Layer 12 of a small transformer language model trained on English Wikipedia (20 layers, counted from 0, width 128).
Take only the direct path to the model's output, skipping the later layers: a vector added to the residual stream pushes a token's score in proportion to its dot product with that token's output vector.

Output vectors of the tokens that the questions are about. A number n stands for (n - 128) times 0.013.
"ı": 126, 174, 80, 128, 106, 152, 109, 116, 123, 143, 80, 104, 90, 179, 93, 76, 114, 114, 95, 167, 166, 132, 146, 190, 31, 100, 129, 83, 118, 107, 134, 159, 149, 125, 134, 140, 131, 172, 116, 105, 165, 67, 131, 167, 104, 130, 164, 132, 179, 94, 129, 87, 141, 94, 187, 117, 97, 147, 205, 84, 143, 148, 74, 115, 90, 166, 108, 160, 117, 93, 156, 139, 120, 83, 97, 186, 129, 106, 133, 92, 71, 139, 144, 136, 165, 135, 119, 101, 93, 140, 116, 73, 147, 144, 102, 117, 119, 147, 176, 135, 111, 69, 106, 160, 105, 77, 154, 84, 120, 164, 111, 108, 92, 109, 139, 112, 205, 155, 154, 126, 116, 77, 146, 197, 139, 158, 108, 136
"ople": 168, 144, 95, 168, 120, 135, 97, 85, 113, 230, 49, 25, 100, 184, 79, 128, 118, 96, 159, 136, 150, 84, 164, 118, 74, 129, 191, 136, 84, 63, 93, 191, 147, 142, 142, 149, 58, 94, 141, 166, 208, 74, 115, 218, 105, 111, 43, 135, 137, 85, 143, 145, 123, 64, 164, 75, 120, 170, 141, 180, 116, 160, 50, 140, 140, 117, 113, 130, 55, 109, 116, 68, 54, 99, 64, 199, 213, 55, 143, 164, 165, 103, 143, 78, 143, 140, 120, 125, 119, 111, 165, 180, 127, 130, 149, 155, 137, 130, 138, 157, 160, 79, 140, 68, 73, 152, 129, 103, 54, 158, 165, 89, 165, 77, 126, 163, 110, 114, 178, 90, 159, 91, 96, 125, 120, 113, 90, 185
"oming": 124, 120, 176, 166, 88, 160, 130, 79, 58, 232, 48, 94, 71, 159, 166, 154, 82, 108, 192, 155, 101, 104, 164, 148, 29, 143, 157, 82, 179, 70, 179, 126, 106, 133, 145, 87, 136, 166, 117, 143, 133, 132, 125, 142, 204, 60, 129, 163, 160, 123, 135, 94, 129, 134, 130, 157, 57, 167, 176, 163, 71, 144, 75, 70, 125, 144, 130, 169, 128, 135, 150, 111, 143, 75, 124, 159, 91, 75, 161, 130, 113, 140, 146, 130, 186, 175, 86, 125, 117, 55, 138, 115, 156, 138, 118, 94, 105, 130, 90, 122, 184, 134, 102, 115, 53, 122, 102, 99, 44, 169, 108, 109, 134, 127, 139, 165, 112, 147, 176, 76, 160, 110, 122, 93, 153, 106, 133, 150
"ibility": 180, 153, 96, 172, 121, 184, 114, 100, 100, 196, 63, 106, 62, 178, 91, 138, 87, 48, 116, 175, 123, 160, 118, 216, 59, 110, 153, 117, 175, 172, 121, 155, 94, 123, 134, 161, 113, 207, 114, 133, 169, 61, 86, 107, 127, 113, 108, 136, 175, 127, 143, 142, 144, 142, 108, 103, 160, 186, 161, 144, 194, 172, 91, 115, 124, 182, 139, 111, 113, 131, 152, 145, 121, 63, 157, 117, 100, 108, 146, 173, 52, 95, 132, 67, 189, 175, 82, 76, 159, 129, 107, 104, 135, 170, 151, 111, 112, 136, 166, 202, 157, 80, 127, 67, 128, 58, 152, 124, 94, 85, 152, 67, 151, 95, 121, 130, 93, 84, 128, 95, 186, 102, 125, 186, 156, 176, 134, 124
"yer": 128, 151, 156, 112, 93, 94, 112, 76, 134, 192, 92, 116, 128, 140, 130, 137, 100, 124, 53, 154, 101, 170, 172, 196, 68, 128, 130, 122, 198, 86, 150, 121, 138, 63, 140, 163, 179, 203, 115, 104, 170, 138, 120, 177, 64, 109, 95, 128, 137, 109, 140, 126, 116, 79, 100, 103, 21, 175, 101, 107, 173, 134, 182, 91, 154, 104, 128, 161, 151, 81, 200, 25, 119, 116, 145, 114, 201, 147, 147, 139, 144, 162, 165, 118, 134, 137, 145, 105, 118, 120, 111, 139, 117, 139, 95, 122, 164, 130, 141, 120, 182, 106, 140, 122, 103, 171, 120, 131, 67, 179, 118, 84, 117, 93, 159, 106, 129, 167, 184, 110, 156, 154, 116, 146, 109, 58, 82, 162
"ince": 206, 146, 143, 163, 138, 109, 102, 169, 92, 102, 141, 93, 132, 142, 162, 96, 104, 119, 126, 151, 135, 158, 153, 210, 52, 111, 161, 131, 175, 75, 157, 159, 157, 104, 140, 137, 179, 133, 112, 166, 126, 108, 91, 145, 109, 134, 94, 119, 154, 96, 137, 164, 114, 168, 143, 102, 77, 148, 121, 72, 149, 127, 101, 129, 121, 167, 129, 158, 85, 89, 122, 102, 124, 146, 99, 193, 134, 124, 154, 148, 74, 145, 170, 131, 164, 157, 190, 126, 152, 205, 126, 97, 143, 155, 73, 158, 104, 170, 118, 174, 196, 145, 116, 63, 87, 165, 100, 125, 95, 187, 100, 137, 149, 102, 85, 148, 69, 164, 193, 137, 160, 183, 126, 158, 163, 103, 84, 115
"chie": 100, 169, 167, 136, 94, 125, 132, 111, 115, 144, 64, 62, 37, 129, 152, 110, 148, 68, 92, 131, 143, 132, 141, 205, 70, 138, 132, 81, 181, 144, 107, 97, 125, 104, 139, 182, 69, 186, 138, 147, 139, 95, 110, 166, 147, 116, 102, 179, 92, 112, 147, 179, 112, 126, 196, 47, 45, 182, 83, 191, 198, 135, 156, 152, 105, 130, 172, 144, 113, 136, 159, 130, 142, 69, 113, 187, 172, 91, 158, 142, 95, 75, 119, 54, 199, 107, 161, 103, 114, 142, 99, 100, 153, 133, 80, 139, 129, 105, 168, 150, 172, 54, 114, 70, 140, 132, 138, 119, 56, 188, 99, 119, 140, 111, 140, 163, 140, 159, 166, 105, 106, 96, 150, 190, 97, 101, 99, 160
"alled": 164, 137, 133, 152, 77, 163, 152, 80, 128, 203, 92, 128, 151, 134, 112, 102, 95, 155, 154, 138, 93, 94, 130, 158, 67, 131, 188, 106, 140, 105, 144, 114, 168, 134, 151, 134, 151, 209, 150, 59, 117, 32, 189, 113, 168, 106, 135, 117, 134, 154, 136, 99, 102, 114, 124, 144, 69, 178, 134, 91, 157, 132, 113, 137, 84, 131, 96, 139, 94, 133, 157, 117, 98, 98, 143, 226, 103, 127, 110, 181, 139, 82, 85, 128, 135, 165, 166, 60, 142, 119, 123, 155, 161, 158, 80, 94, 138, 123, 144, 117, 152, 100, 146, 107, 104, 122, 88, 94, 155, 151, 132, 190, 114, 122, 124, 144, 120, 141, 125, 159, 158, 61, 136, 111, 106, 147, 106, 126
"ese": 64, 137, 117, 144, 170, 143, 76, 171, 104, 160, 143, 80, 117, 195, 162, 120, 76, 108, 118, 138, 74, 117, 144, 120, 76, 138, 141, 183, 95, 126, 159, 190, 132, 111, 136, 172, 132, 153, 134, 170, 141, 149, 191, 226, 98, 138, 125, 135, 151, 100, 130, 157, 142, 85, 118, 46, 36, 158, 90, 114, 116, 153, 96, 120, 125, 131, 105, 101, 96, 79, 181, 112, 81, 111, 150, 133, 107, 78, 206, 147, 136, 136, 119, 92, 112, 167, 87, 118, 132, 93, 107, 127, 142, 140, 105, 78, 120, 245, 88, 127, 150, 133, 135, 136, 126, 132, 156, 109, 100, 180, 109, 100, 174, 87, 192, 189, 169, 97, 166, 78, 132, 54, 107, 122, 163, 126, 140, 168
"arily": 157, 138, 101, 163, 68, 142, 109, 73, 81, 127, 92, 103, 111, 147, 90, 117, 87, 93, 104, 88, 135, 143, 186, 158, 31, 181, 173, 142, 93, 158, 113, 168, 132, 145, 140, 119, 115, 207, 126, 145, 175, 40, 94, 120, 118, 100, 72, 122, 171, 44, 149, 102, 89, 58, 136, 127, 85, 205, 106, 130, 131, 153, 99, 170, 95, 141, 86, 91, 51, 138, 148, 72, 153, 140, 104, 204, 180, 177, 133, 162, 83, 123, 150, 110, 67, 98, 145, 97, 109, 139, 140, 123, 128, 89, 49, 101, 105, 127, 149, 199, 200, 94, 68, 77, 144, 144, 58, 55, 122, 190, 156, 183, 115, 134, 193, 80, 103, 79, 149, 164, 169, 65, 151, 163, 127, 146, 118, 70
"ić": 128, 141, 131, 136, 126, 108, 82, 102, 92, 149, 120, 124, 106, 147, 104, 89, 150, 81, 126, 120, 107, 162, 156, 181, 46, 129, 109, 123, 173, 77, 143, 151, 131, 127, 137, 160, 154, 172, 125, 159, 177, 73, 96, 152, 123, 165, 108, 109, 129, 100, 134, 158, 119, 91, 139, 76, 122, 171, 137, 133, 103, 138, 95, 161, 59, 177, 67, 93, 82, 73, 169, 111, 126, 102, 130, 121, 136, 62, 121, 176, 98, 163, 144, 79, 108, 98, 144, 109, 132, 146, 122, 128, 133, 136, 91, 112, 133, 193, 152, 121, 110, 134, 82, 143, 63, 74, 170, 127, 74, 145, 132, 123, 98, 87, 149, 143, 135, 122, 123, 156, 185, 109, 130, 185, 190, 131, 89, 110

Each question shows what one neuron of this layer's MLP adds at an activation of 1. A number n stands for (n - 128) times 0.0042.

n104: 219, 98, 149, 149, 113, 126, 87, 98, 132, 113, 96, 92, 124, 111, 188, 130, 123, 114, 143, 52, 71, 98, 147, 142, 113, 121, 131, 100, 165, 134, 174, 113, 95, 113, 145, 119, 112, 137, 118, 104, 133, 129, 96, 133, 144, 159, 206, 131, 81, 105, 150, 76, 143, 189, 122, 152, 125, 91, 111, 126, 126, 132, 132, 178, 116, 114, 97, 169, 115, 153, 104, 175, 111, 135, 124, 166, 99, 89, 107, 112, 97, 103, 145, 153, 143, 155, 120, 147, 130, 147, 150, 107, 87, 158, 95, 155, 168, 117, 72, 124, 127, 98, 124, 90, 74, 126, 149, 151, 183, 180, 159, 116, 158, 142, 98, 131, 114, 96, 165, 136, 77, 126, 107, 136, 111, 98, 117, 107
Which two tokens does it push up most, strongest first? "ince", "oming"

n138: 129, 141, 120, 177, 149, 174, 103, 126, 115, 134, 200, 102, 156, 143, 101, 114, 91, 133, 112, 129, 119, 108, 138, 157, 120, 88, 156, 124, 142, 118, 129, 114, 105, 71, 108, 80, 122, 133, 143, 87, 147, 175, 96, 139, 96, 131, 158, 155, 152, 131, 122, 137, 144, 144, 145, 135, 131, 141, 137, 151, 99, 135, 125, 157, 107, 108, 142, 207, 175, 125, 129, 117, 120, 118, 176, 120, 93, 139, 120, 92, 124, 132, 102, 101, 104, 113, 127, 123, 132, 79, 141, 95, 106, 158, 160, 119, 99, 113, 125, 127, 131, 129, 150, 130, 109, 127, 104, 187, 153, 193, 124, 116, 120, 156, 101, 110, 89, 113, 120, 125, 138, 129, 145, 168, 141, 123, 168, 140
Which two tokens does it push up most, strongest first? "oming", "ibility"

n152: 155, 138, 152, 115, 161, 136, 92, 147, 137, 117, 117, 111, 129, 136, 157, 131, 177, 68, 111, 174, 155, 153, 114, 123, 134, 115, 113, 109, 150, 115, 132, 157, 143, 122, 127, 145, 107, 151, 141, 125, 109, 167, 146, 110, 129, 90, 87, 144, 108, 142, 127, 186, 155, 100, 87, 149, 175, 134, 145, 155, 149, 107, 121, 103, 194, 86, 97, 171, 125, 108, 136, 127, 94, 91, 118, 91, 145, 124, 87, 183, 116, 131, 149, 94, 167, 212, 131, 112, 136, 150, 149, 134, 145, 125, 137, 130, 129, 127, 146, 149, 162, 143, 130, 110, 107, 97, 113, 113, 126, 111, 130, 126, 138, 78, 124, 101, 95, 165, 145, 128, 144, 65, 107, 199, 150, 93, 99, 165
Which of these tokens does it push down most? "arily"

n67: 110, 157, 118, 106, 118, 119, 104, 114, 105, 139, 132, 172, 145, 118, 69, 112, 156, 96, 125, 126, 149, 158, 138, 121, 121, 197, 100, 130, 125, 138, 148, 105, 101, 129, 141, 124, 96, 86, 150, 148, 165, 125, 127, 139, 140, 130, 44, 107, 135, 184, 173, 129, 125, 115, 202, 109, 127, 128, 112, 166, 124, 159, 104, 109, 148, 101, 152, 109, 95, 134, 129, 159, 131, 138, 136, 131, 134, 82, 74, 102, 105, 122, 102, 109, 134, 113, 129, 105, 114, 105, 95, 138, 134, 117, 120, 136, 105, 124, 130, 203, 161, 118, 109, 158, 124, 110, 123, 80, 99, 176, 139, 168, 78, 142, 128, 146, 103, 141, 142, 111, 150, 182, 111, 58, 134, 68, 126, 183
Which two tokens does it push up most, strongest first? "ople", "chie"

n91: 72, 153, 121, 126, 115, 140, 106, 98, 98, 132, 111, 102, 124, 172, 126, 128, 136, 71, 142, 161, 150, 150, 126, 133, 136, 91, 154, 143, 126, 121, 141, 118, 145, 141, 127, 149, 118, 89, 113, 75, 105, 149, 136, 102, 102, 94, 123, 117, 101, 148, 111, 133, 135, 167, 122, 152, 123, 136, 160, 80, 148, 103, 123, 176, 166, 176, 99, 90, 176, 81, 126, 104, 116, 155, 156, 117, 134, 98, 137, 121, 122, 140, 132, 132, 105, 125, 121, 136, 102, 164, 149, 167, 105, 121, 99, 115, 107, 183, 114, 108, 145, 148, 180, 167, 68, 109, 69, 123, 114, 84, 104, 158, 63, 101, 148, 128, 126, 109, 135, 139, 132, 119, 110, 153, 156, 122, 130, 122
Which of these tokens does it push down most? "chie"

n100: 127, 175, 175, 154, 110, 153, 95, 145, 84, 157, 112, 119, 98, 119, 96, 95, 133, 129, 153, 99, 105, 134, 113, 139, 148, 115, 109, 123, 145, 186, 62, 147, 110, 123, 169, 154, 129, 123, 185, 175, 173, 186, 112, 152, 113, 101, 149, 193, 173, 128, 35, 131, 144, 133, 133, 114, 154, 149, 127, 183, 144, 121, 66, 153, 131, 147, 112, 181, 115, 128, 158, 71, 135, 104, 152, 128, 102, 158, 109, 106, 192, 171, 114, 101, 103, 182, 173, 90, 98, 92, 155, 133, 107, 140, 161, 106, 121, 128, 152, 121, 99, 105, 111, 129, 95, 153, 130, 138, 131, 131, 192, 149, 106, 108, 167, 61, 159, 103, 139, 151, 117, 88, 125, 124, 167, 118, 93, 110
Pushed up most: "ople"

n66: 97, 106, 152, 130, 139, 128, 125, 112, 96, 138, 132, 130, 104, 186, 100, 103, 133, 123, 104, 137, 156, 141, 127, 136, 136, 99, 114, 144, 134, 127, 108, 104, 107, 135, 141, 82, 88, 122, 162, 142, 129, 177, 120, 109, 122, 147, 138, 139, 96, 148, 150, 142, 95, 101, 150, 144, 140, 117, 173, 132, 157, 116, 143, 100, 107, 110, 107, 116, 174, 78, 151, 74, 107, 98, 173, 118, 134, 145, 115, 139, 108, 99, 132, 104, 54, 155, 138, 111, 153, 136, 140, 109, 99, 114, 106, 176, 131, 127, 133, 119, 118, 150, 163, 106, 143, 153, 102, 118, 109, 107, 128, 81, 63, 124, 134, 150, 139, 165, 118, 142, 103, 163, 157, 121, 163, 54, 125, 120
Pushed up most: "yer"

n64: 112, 117, 152, 121, 80, 124, 127, 69, 170, 101, 111, 136, 158, 116, 116, 175, 123, 133, 169, 121, 87, 154, 112, 153, 127, 147, 164, 159, 169, 164, 117, 92, 112, 127, 116, 134, 145, 113, 107, 163, 231, 145, 96, 136, 126, 176, 146, 144, 122, 93, 145, 109, 93, 107, 152, 77, 130, 112, 113, 165, 127, 125, 70, 140, 170, 154, 174, 136, 109, 138, 77, 149, 138, 137, 76, 155, 112, 133, 99, 130, 118, 112, 83, 111, 170, 126, 86, 111, 148, 172, 78, 95, 101, 101, 162, 185, 134, 121, 120, 135, 144, 88, 98, 119, 172, 129, 122, 148, 141, 95, 127, 155, 159, 144, 97, 119, 144, 115, 162, 110, 159, 105, 153, 113, 102, 134, 79, 135
Which of these tokens does it push down most? "ese"

n56: 97, 150, 111, 97, 154, 131, 141, 123, 135, 178, 143, 179, 88, 116, 135, 90, 122, 112, 82, 133, 115, 94, 177, 70, 121, 125, 100, 136, 109, 122, 120, 93, 133, 125, 130, 141, 153, 105, 142, 98, 120, 122, 124, 122, 90, 117, 170, 122, 149, 123, 143, 162, 93, 95, 143, 156, 143, 125, 135, 112, 151, 147, 111, 76, 132, 168, 143, 116, 131, 115, 126, 126, 127, 142, 89, 141, 112, 123, 69, 62, 135, 84, 127, 141, 114, 99, 122, 97, 138, 100, 155, 104, 107, 95, 108, 155, 84, 109, 121, 138, 105, 142, 85, 149, 95, 130, 110, 155, 106, 110, 138, 150, 131, 108, 144, 167, 117, 90, 118, 155, 139, 150, 137, 98, 151, 111, 157, 131
Pushed up most: "ı"

n131: 174, 143, 173, 116, 91, 108, 164, 152, 136, 154, 163, 126, 123, 116, 129, 121, 83, 93, 163, 134, 148, 115, 68, 134, 115, 136, 168, 101, 118, 89, 103, 165, 105, 134, 161, 145, 139, 136, 91, 113, 112, 154, 86, 124, 101, 114, 124, 149, 177, 123, 170, 98, 145, 151, 143, 135, 192, 136, 128, 110, 89, 112, 139, 133, 113, 141, 166, 207, 94, 117, 172, 158, 170, 145, 157, 108, 103, 142, 87, 76, 174, 100, 133, 126, 152, 117, 111, 117, 144, 134, 142, 102, 139, 148, 131, 139, 101, 124, 123, 152, 126, 116, 136, 119, 138, 182, 103, 132, 136, 130, 114, 162, 70, 124, 131, 136, 71, 166, 163, 188, 116, 138, 87, 115, 113, 86, 99, 134
Which three tokens does it push up most, strongest first? "ince", "oming", "alled"

n137: 94, 82, 163, 140, 142, 133, 156, 107, 96, 136, 152, 161, 115, 101, 105, 146, 133, 132, 137, 113, 143, 134, 99, 103, 130, 129, 102, 93, 118, 127, 165, 126, 65, 128, 147, 93, 120, 73, 113, 154, 108, 156, 201, 148, 104, 107, 145, 107, 136, 116, 115, 116, 158, 134, 82, 144, 116, 138, 144, 188, 142, 188, 161, 123, 132, 81, 92, 152, 153, 142, 133, 135, 133, 82, 93, 132, 130, 118, 140, 129, 124, 147, 122, 127, 147, 133, 169, 78, 136, 84, 132, 113, 108, 142, 136, 107, 83, 122, 131, 108, 151, 169, 118, 105, 66, 112, 135, 106, 153, 112, 108, 126, 107, 153, 127, 152, 130, 99, 144, 105, 181, 155, 102, 98, 115, 90, 153, 160
Which two tokens does it push up most, strongest first? "oming", "ese"

n10: 120, 123, 150, 119, 129, 104, 117, 95, 86, 147, 119, 148, 133, 123, 156, 102, 129, 133, 173, 117, 107, 144, 149, 122, 84, 117, 103, 134, 144, 118, 103, 117, 68, 133, 108, 135, 129, 133, 156, 151, 145, 124, 128, 124, 131, 123, 138, 116, 137, 170, 106, 146, 121, 165, 99, 138, 163, 85, 73, 121, 125, 113, 159, 110, 53, 154, 98, 128, 97, 138, 125, 137, 167, 104, 134, 160, 139, 99, 63, 159, 129, 141, 127, 167, 158, 132, 127, 139, 100, 168, 150, 127, 134, 122, 164, 158, 99, 189, 138, 130, 150, 109, 174, 179, 71, 78, 121, 129, 98, 84, 127, 122, 73, 122, 122, 120, 138, 158, 128, 97, 126, 99, 104, 126, 114, 119, 114, 158
Pushed up most: "ić"

n0: 156, 132, 138, 147, 153, 123, 169, 110, 157, 73, 149, 109, 136, 89, 111, 96, 149, 90, 117, 60, 195, 152, 120, 133, 133, 132, 154, 138, 141, 175, 158, 160, 127, 155, 129, 127, 128, 163, 109, 92, 144, 138, 102, 110, 100, 124, 118, 142, 166, 90, 125, 100, 138, 123, 117, 142, 144, 91, 85, 141, 159, 153, 153, 141, 114, 175, 121, 111, 105, 99, 139, 204, 139, 159, 86, 140, 133, 162, 138, 113, 169, 147, 112, 113, 91, 137, 139, 142, 124, 136, 118, 144, 82, 138, 149, 152, 113, 39, 97, 138, 115, 129, 99, 105, 121, 141, 157, 152, 100, 111, 119, 123, 120, 115, 145, 192, 122, 137, 123, 108, 97, 110, 117, 114, 135, 106, 134, 91
Which of these tokens does it push down most? "oming"